Layer 2 of a small transformer language model trained on English Wikipedia (16 layers, counted from 0, width 96). Numbers have three digits each and are written without spaces.
A neuron's activation on a vector x is SiLU(gate . x) times (in . x), where the dot is the dot product.

Input weights of the MLP neurons that the questions are about. A number n stands for (n - 500) times 0.0011.
n5 gate: 844306636376475554647340402258475580522399532259425482537364526456632482507605485714383527411548450597459551390701563252450540380622489508556458585239603438598381504553518367403708416493401581815682398565315636471401419415415687366688529557479617577529232733484478453261635437386393635298
n8 gate: 147432522425496557272629370258633616559614504443440496644418316446608595518354504560358477310456526625312496467801582630241496475515364354516481626424556707457437402544361496343552486576639390613439357382734751578630496549697174605674475377375477373547572538410471574564386590525438594496
n12 gate: 326462450412485500677454405595303480609344593662717215466682751549824608492508332648476676496660428399406404504516517703459549504356519603367643274650161345538527465433356631457500662615604531550260588520635589538377704448407577400546568449648565580927360349587604454409496365578512557432
n25 gate: 523398651480257385239378654435316401644520465376596508374216605621618536322571397690466640233512615512476457567596662475543504191730394492431418537302632664340540496419477478752491530595315584538584382380400341671579524405384682397233191569580319323516277576560309607578399715492274547582
n39 gate: 374380602552567821643645704705518656435576467496668578478477400485322368590404582767596433201675523443508474414462633722423530552543515457345399516442492488381511455392422603325446360624387500347500634342290557718339349268379459359312337461290512525282326424480398804554473547445338309341
n61 gate: 549531515587542408508211779579166783477442619455399580649429445333457681462728488600553380303364664465551439818617644407718413587464390480508627678184380549587703565500285710543423647412616485529638451584425585643519546532303416572429583567459496664623610630612488583337672675515362420658
n105 gate: 416446534325416380728338594493493465617555339577632379561594354460612630616587422649377440466531716528465551609393474493714386382496524401452423511625482381352524360375620507696440523541436404544446578350437514787605568639473394376426231682399449309452331518368664683553434455260432300527
n112 gate: 415514651509480482448489399414450563564691402545573554552441503517363517581301464539506431550664494553597442408562597506574651483638703428613560418320434457514518645530272341503831558468530520671436446418430436528376372391290642368528426625444472638538414509416387344536462649525471509395
n119 gate: 355575564717347531443638407418580492496542273389507451699682719627376595500432775465476642587450461515508492711420772380548455302563328563606617210483720640493224261280545574447403594474280508536492702512583462637538606508508655241479485671522721547326408500557371415207477525591432492363
n128 gate: 481681580508534559364357714442375351577438665385352417568628508586508595587444579492621567385373512481689425352377708520671299571338358461701539229399630283407696245702489620339466558417398810345504365440616333589549515365443610378587627785613609651610383468467542451398620641526276640295
n141 gate: 462604643497479612757414654393409410570419473281374493715464433352478486392596424424530587563507355507731580587415601316462507497486500742273414551454576363280744420553706309609446587389297676481448493427591671633503308383542570330614552539389407444678446578583647447723383374557514341380
n156 gate: 528578511630560374372363730800321537525558672510448430525606576504540711539534385426477363303345437644464518418302424338535727444345542548392607522204493492454305207660556566320611684546622518382451630627531525629592578656482376666287479507377508436408410361623447324452464442321635525333
n157 gate: 493554628547507587383453531452597643395408653553585523570693521597490510298432531556529451649575437527603323426360294383734444596462450434474392369534273454417527544727312813823534307497486653623443440687599483520409591521503628601646380583429450666554545471428594333385226471412406453497
n176 gate: 504295472520285484571731464366275602264548542465454336579508721676671452646684488422714364257516348448395421587420568462578562465479461745663639479671516412418616262516403517288702583539381759581287578512668611744705472376340445553466246415283622436484469458168476402553552752469544697469
n182 gate: 486459652493483414445332596447430521608360487250540637452429437623397493403573694198387295587469396514335514693521682420541578401539517336616539373389389529395430521617558451350573480545661510552270623308443559558503590467545507518586387617354797533818405591429593440315525470687275383324
n199 gate: 309411465795600331434477571504530604492539594595568454523671496619870558620512464456323601519480460586259427345453504520572428550500485724298752370220761611469268321528390364641461604693677520666389496411500644542253690618434554770521248484455430412326607278475714404448468600410461350375
n213 gate: 427642563409444494702394323638368713527409561564561370387552609476488602583446327696579506494820680699403470402521478481421585538550547429461555346536404257438388410567362448566540611452472449615528535469721551573542575556398518432484638454368557443461622513484482487509618537705515464462
n242 gate: 531559525368535654521298450348486416660561646658709458608565629618475638475399474621727423656447570543435500321479462489614486608515719518553518888250504560597664705511434654592684591307463426640563458496473556521507637526344486343332358529514642483686636604754521420696618490537567745593
n5 in: 665482646324479422539306511266576570475547545364420451528518594465467418443651519734421489407449314536547592468623477236510584296541373371701445526072548228676406468609563414406575425461341572645658426500325514483514521548525721481764581592712587656557441723504500554331602554379332635392
n8 in: 418473483523526639264487339442394486379547390582685411390445432417709480520404448566578650527409768415582404483517514542644549352528401469460448521441448666477646477520497540463797318417486513704518672423668560438583303497449357653598622768599507376630419447726450655441456255410406483287
n12 in: 577593360512392419399515536776880512555551831530481658403472373469568441411401605492516176488299374792460539624685659438573489596403462395589420300323508521749334477508500517575448455562524512579545565386594652431457445390370547743483419924444243722461642389542430601621342552410321519622
n25 in: 488376606643350431344469584580376488725449315202527508337168544635612602477595435358500618245595736619416364500721768533565500342622473464462331484678577446442460496408577632693600593659306551328376438353457551626667496255421578423058246400526388385360310459597328508500544526474375512573
n39 in: 500445786434489577552500462648589554564601708591392482459378598511508574848555600724535496381568381519330581581485727781322697467423745427432378481455681500460601663383525350362389426478396388468477423403346504355356433504377489266395672504518445236463296696448474755668602718579430460340
n61 in: 518719243375669818518669191569982290246514426205732536343445482567417568747281659359271397654532945646546487253532626609266389571509598556403509552715374652447354532413699574636475358612486378539334496302505662566549496458645410458529385445526486462177391376500288548444349684574523540522
n105 in: 445375591320434329608462482464554471705603341476435400601518400403590690703493405588463347479564668720432615570468575533641355427464407362345391625562536389159610360332576485606345477580555511620456389287450500627660475690592360482534334637426418247633442437293605489406482460341560309342
n112 in: 421422559392418547438582442532486598471659475539507355568417444505500538464392468572497527564435626567551399550570625598614533456397650544392473597482365528477548533466414516601616520592505548754375425478415476528394453428459614190492439524436480491507490417492533337534510547486455493516
n119 in: 675320352388478539428242527384351433477642474833452507410353485608465375659588312449436378565355441534481624285699285596374574418406496551729457663496288232437707470539352388599647323526308732755568392718521398541654398389599315661553541492456364511704483528504621496734611557515549515589
n128 in: 496697415560552706367420587383570294533504653385504568411483442769363675528496597487552504390492521389673399351590470547476388552424472194851374130414563418468673512761572438492527306520382680374517500657699285373536662436623666706575668729539681712642549560430325408316764585390516838421
n141 in: 520579705531514676686466667418406371493433433304456469789425489346450472310588486482529587524493406496648582586395649270439493524543565661283464569485561372221686458634731311626508570366259629366357438402523621649514344381444538328594589521467401487548469478612583493718391460661497301391
n156 in: 405548452643613496367262803888282615549582572467356500434485560365652463618696354438476400269335592463655625474302389383493624478362584316388450523212400461423372314398511581470623585592500452385578690512480604562496581523336297627315456386354547430286390351508374396504447489267548375398
n157 in: 575427766523362417348516572503728562316480667542461362536565493411596300414542524687648490650386576450493325354493414511708572530407441510547521476581469468631733433768529511742360350596583373600556385650500390422550713695430510545768392435554468465427526560464656539617459636442523493399
n176 in: 477233377469340500500684464419207500281528420400485305465557669629674322516747402455722241290560282400379473642352525342608496457488531663615586471592566542461424251637469509261649511610295830475321492541685492717634539479313421471423290484273517463433387475300385470577588684477547735527
n182 in: 468422382352514474507511390324376419356554424283521617791548485440625579593458522351481604712486429388595433739580319383472451341374482518442600575480634375637431608617763676605484527361608640423587298590231668521429686795460546452547401559613572442479445682454539646500711578545317230539
n199 in: 350374583707565550200409558563626713597615487603581629426702420703886610679574518550223673386566436717264487361301603578551457427495392622424739436195663671659265360612453357593364542578722535612629336052529531496374662760496504668581254648521379347317659375632714411473656579572391587367
n213 in: 268438528410360471644351285664548685475525552432573298578484532475471623538646301608394359472729660595436438431579513570503519398731633458493416391587484201497366311484531483576514563459562412497566394553606679580588491595456534559606642345301610372531604626605428486510573515530428512460
n242 in: 377503700426707496534369424399484475428596595420372403463510624550667469378209574546726563480582542455396399355418511518699470543271604605445465536237721550540699531424553696456722575480458415627554534635378256434540507596374564444316594570419669616615803418675469336580552394435432537507

Each question shows a token from some text and the vector x that enters the MLP there. A number n stands for (n - 500) times 0.0079.

" We": 486425627458704605679642451560492388448462524391394619498427351580506467621515467584439741407151502669706604670393572494617412381552459429568351490529657457523437613498475507424664272414533651609349295572469496551363483673607541554437458610469497495651579357535365562501519728498430617777
Which neuron lights up most? n128

" A": 620368502534530551580595386544397428393576614325544542478466603567503391494666599367528596598324490550563406531559487645629350485624426424558448544572498513483378558379337201442477282474625660521532502470755456519230534896590564457342725383290642615508626339450257570632530681575487649542
Which neuron lights up most? n176

" No": 737386492510642596674532444509497424567482655347444596708455263508400578417519621556524603630251461577433659556359443479439595317516444482417413454508594435615393742358518492276477315559623545743565498558480450663401578776493636556345649518442567614630568268538314584577613575651310607590
The most active neuron and its activation: n5, at about 2.7

"ell": 600654438603580454498603577497489575462574332653482591602401458579523480611612543690427371402229509720630689447535662386620580656699557332571524427749662447520590587451694601412758547446394473504344453504434410478400216661520308375479599591539481537630518219668468691510324575416646578481
Which neuron lights up most? n182

" out": 409523699761445375676438464604454399407544663404444517560703505675357546660582687353407303679388489381591332628763680557422375644560470474487472378520520497607461504430478530534459270482716535502433339583425464347564451581640418460559465518456489418658493283466381449710579587646675580679
Which neuron lights up most? n182

"s": 479375250607539327440379611522593521400667528277523470601309500663484541526579506702482586553539603548738508222371442581407464548624580589612683438469624440617474681493612376337514338504572627578470485546577306481519504561655379346553601386510601419516381343528524466599637536497701517868
Which three neurons fire most, strongest first? n12, n105, n141

" Record": 456448378506675482525670597601447537534530509353575605512523421572373505641629533770426492488290582518684397583656490476508191600489378363405314325555636600626507419443589508399613548519554683554386575665552528537297286747553526537386694508447429753662492386511537471502353658637353628512
Which two neurons fire most, strongest first? n128, n61

" had": 457522599486627512409652628660605537511573634310654505705618389593533524595506469495323453685388518644416502460453462487393470667530448471409642442391672420559565515414400226603616489489825612643568307133434580414416465767549559670457437611586311413487569310547533464600658590659672656642
Which neuron lights up most? n199

" in": 491437546631474563540365597517501301639727479378568462499565483489423398620738552410401355438323661294562338599270571483382591525601537498530645448616367422639329407310491433402488335590662582482566417507525468448343443663643584448515560579453479372634511414545250396697420608404819529621
The most active neuron and its activation: n156, at about 1.9

"p": 330570168493569460652496413433572580638624526525448343589645438741525392407688471719392441412717497477681570310607563400370473610520548472467472576424671466655501721379395482394477366577519617417491448458717359528411311469538571494496477309549555381462427459566628491714763503583560356586
Which neuron lights up most? n213

"li": 660345336748574671413434533425550456456564526521428557666406507673565415407602473591516632649415478614641539435562499722327356582471305389555501447545516317533601406362445452496419623554467490603491573393542341643525286689623398415688569653513390397201519392705410504653381563534802385446
Which two neurons fire most, strongest first? n119, n141

"ist": 196526318567617407509469625518470558232556540555522458413486314463474410334557700549390566326404435640450571509469635613361655468606544417372502477977649562517476643387541600479548568543617706601586605340445363471744203679535308360592466454539730503462454405714593519594377476626614580726
Which three neurons fire most, strongest first? n8, n128, n5

" se": 550514565553666585627479428606607425263689596576525560472527564608493271414463519378507534538232536624559618673294471412432598677498449224523701429614571429488434324503461537350570365599625616694459456409630532653403384523448608222415429545510657485611456324549457505682515501589926579447
The most active neuron and its activation: n176, at about 2.8

" back": 533512587660614434655390552345483455508557468459395392622458419647395397652589551580315367640417690469629551800771663627433477625424459373322561410326489316509500526432491490552533443471711547565286481542412510443533410544683226469355412611386432467575431258456409627670427567483652503560
The most active neuron and its activation: n105, at about 4.3

"ter": 680559380666578230554666479323727439353532682437422544591680474652612401465656565620298472523566439732455388564555559631513482462567426505407616399513518530469563700549614574228466466370553559519449477413387325509560289577591389398423585519352672444476468443697818647604451464614696578544
Which three neurons fire most, strongest first? n156, n25, n199

"ce": 232407244499627400466378670678565418264523599307436609588561558702664245391586586592386436292469580500677617457501552494395335496539604484481471416589368453583709485536492387523487387504478434466494400310668402392200250675584418542480372376578503533564402711589352540511597438555703373525
The most active neuron and its activation: n242, at about 0.27

"nd": 525533445553592412692626540505441536521484403561466374564657423614475320418471467365514534542186495633644621567478654581191573477550490347661610491434650372462517615446607494410682553451454550458488529563557349542404167733407520442585304563582756454445335329623801468508491495390922593690
The most active neuron and its activation: n119, at about 0.58

"sh": 471472324744638376653643345441617615512473716286523509521471423850428439343557555779470633557644417505755763569615500705434493473500558440473632557547607383638625473530440405490428616499611506501450520289540405369282492646632271552519641575349400431445491437545514543530462456444637399501
The most active neuron and its activation: n199, at about 1.3

" early": 457514594722445482688540707390586428706562649469523484381645611637601336486657297599475481536272572455598457576711713354480665589547437445630474432790415438536302475362320401633487427478652453504536462495541471206614312733562489491443567635464410584665468482609360549740427474404575533629
Which neuron lights up most? n12

"um": 493526247542600459462403525583467549271548295667552612621571488667568311489750557558429450474434545511770648325374497438446400395685538453642452450773452551641588539205407518577393549477390537618398414695429356308410356592643679465642572465398664444534554632666225572558466592422538507484
The most active neuron and its activation: n119, at about 1.2

"ec": 382519228707486424497508471401494655470504350488396571606608509544566485471803568753359565438609551471608427474565560605444262625540500465444547355766424450481300548471412492452600645512321572488512540730738334576437495744614561299508664367413406684579631477660573710573639478556488622515
Which neuron lights up most? n213

" De": 574482242585769639727369453454565325365439479402472591539294462489509358409568641489352556484302587676507578668364505538616321576547488508480548462480490440581503507521334583278399311505534574605539244445544434562262354695488770568350687528395656555587512564568352474572519713480543596616
Which three neurons fire most, strongest first? n61, n128, n5

"ing": 249373421544616434467518595614514565382551574458422506665566418672459544560677517431305432565405546552697427455646624463394394536678670443507575504442488427516541796498544354505469387560636560552440589610530414167427456724491503321695479590528645628552405344630358277568584458668679607650
The most active neuron and its activation: n112, at about 1.5

"ca": 478402287474612501551253539594752590463532414340394506675637555602459353370568413704463401743682576527609644353415404342553338459589590438536406520551540430570770621489347379521452495551530407432566570514434401665463405530560611579704597291440527384492507514678115584642612584507685326486
The most active neuron and its activation: n213, at about 1.3

"c": 382398369568522423576414304648518529444463468371533381573550625530388402369812464858401492478790497545633559399550471509431361438425490453502569476471625349458514587484476556463382628564485438527458551391763332566520397764560669330653567232513549474504463538588526603440768526644700491646
Which neuron lights up most? n213

"k": 316366309382600508399610368473499409396508546407606458396572454722579246433737607683559417571560472547716647435423445700496475399668585372447459713357656526702554553397474381518573441385623516490390491383649337324378543649642577549551565459459516427533237425498396568556517406615732479630
Which neuron lights up most? n141

" f": 621497432603473540785655400372430467187659571451515392521646530523593390469589495632471388251520454448638519667255498486465495516391526421449442402620607438555463523391450549247625460570613791542295375438607551533489443567600492436405368489343577352706474364381285643664557621582813620507
Which neuron lights up most? n176

" of": 375332430762565660413551567543574494653570658450404312396545566342487301625679573470377444522416603506480471589325645432273567559600462556569403630717439451512259602556506673547412355678595566599611516647416411546287424702687661462555510585405527502596463560606182522681577593646635451678
Which neuron lights up most? n242

"er": 528467311620660308590513462495695467337449521558469580664437407545541425595696658384271607487611488600514525496565605452407604499493355356525731568567416487534561781491473418286498572448549448427394320425493324502628495768531594201563629508288492566401458417680453693550382401516547498608
The most active neuron and its activation: n156, at about 0.46

" who": 571466655313520545416608590494610542493448651301382459468695493507627377586510452492341696288357628604571595609385510319451649591398507415361531526557470435430605512474350564552741442563533630605382138406392461592505454689676701496528460563544305486571456349599434605589465625784717462725
Which two neurons fire most, strongest first? n141, n25

"au": 387407280665578425638255470415726473483515408455580678688312515615510509428495593543386401365531476579452571596480649394498620670524581564626484556744280412483499573524504505474725419529282387464559484731433447529377391637678419448471721602475752543518652310753362624700542523580671408512
The most active neuron and its activation: n242, at about 0.66

"l": 753352414666478444389463516441481458617580466457523525492498387695482354481634484783493428527432412402745707263563618609262580325512522373524494630508573346477373545343479600512454543596714442573263458498629340596459362681632550424597840567384443480450450389553434574502618524424630527721
Which neuron lights up most? n5

"gin": 345437346653667499493611554583316291541534420361621384456724528634450420532695404484449340644440375595497603665524528522382510358632363406794225395498664397339555527564586531582546566489618467536484479660488406385373352684658319339666544534485343387497516316636306569523549604560527378618
Which two neurons fire most, strongest first? n119, n242

" the": 472490585461462519567526377423533485584529640344436473322533653612353315425502434549330509512268761512540637555329434553706693425682413537529525477650486554536383552363284394308497330698626592485609443455530412396529323760606581573368539484498471614498541468567514701639521539642747411591
Which neuron lights up most? n141

" I": 704331478464550617614488466548490492661703376250515564467545544613620535537628602481431672585309429520552560489450412743628358319600484524414413569638579520489410559399403423590607266305854659555550505459583549443397568672478636518473461325438682626566530432510389578591373671526796613622
Which three neurons fire most, strongest first? n199, n141, n156

"oc": 618563423642502532404444408771468581240513431432482437634797451454342604477594407753418378561740478580511469453427457453563461315609493395436467384598484290600601834542530511440527630437708428581414590442684375549561469639484499411697663295420519535455570475739531678599616450493418603538
The most active neuron and its activation: n213, at about 9.8

"[": 699399603443493350644441436558724476436380448515642410514555416344409605392539581605522669462450570573584333333311329445550348663404377335613271356670387401508580435471597534691560326597607709563431234595549491428334446733502605321521423380564396557509552506593557406664365627535567563697
The most active neuron and its activation: n157, at about 15

" –": 670405549399644551609607537581467638643606383279503355644272505379290465547645634392454592476499730433536360512380429487411492637603444317358567379410364412457586409416662515568440430518624530643525577480498396414371620707603587541528584567450190639470410546643344531740555584555575641508
Which neuron lights up most? n61

" to": 470374674451444643466674536425462453574587657498459347480564581637579321736592470463329526427458660660600605683456458339273521524434538555380662480340464392601429679311443475403550337474670675651541441479442515437212484619745609529342542650510404503452442473560387508634478572639831473626
The most active neuron and its activation: n199, at about 2.1

"u": 356351320697457542555571353598508460489552386659373682648481536548522534510710685684457568720502482654690561497393608381415567438509447643818330521593560476453450542357423506614571389514294576551551392609512350492447431395749489416450603476446567505647579386716320561674655520665590388644
Which neuron lights up most? n119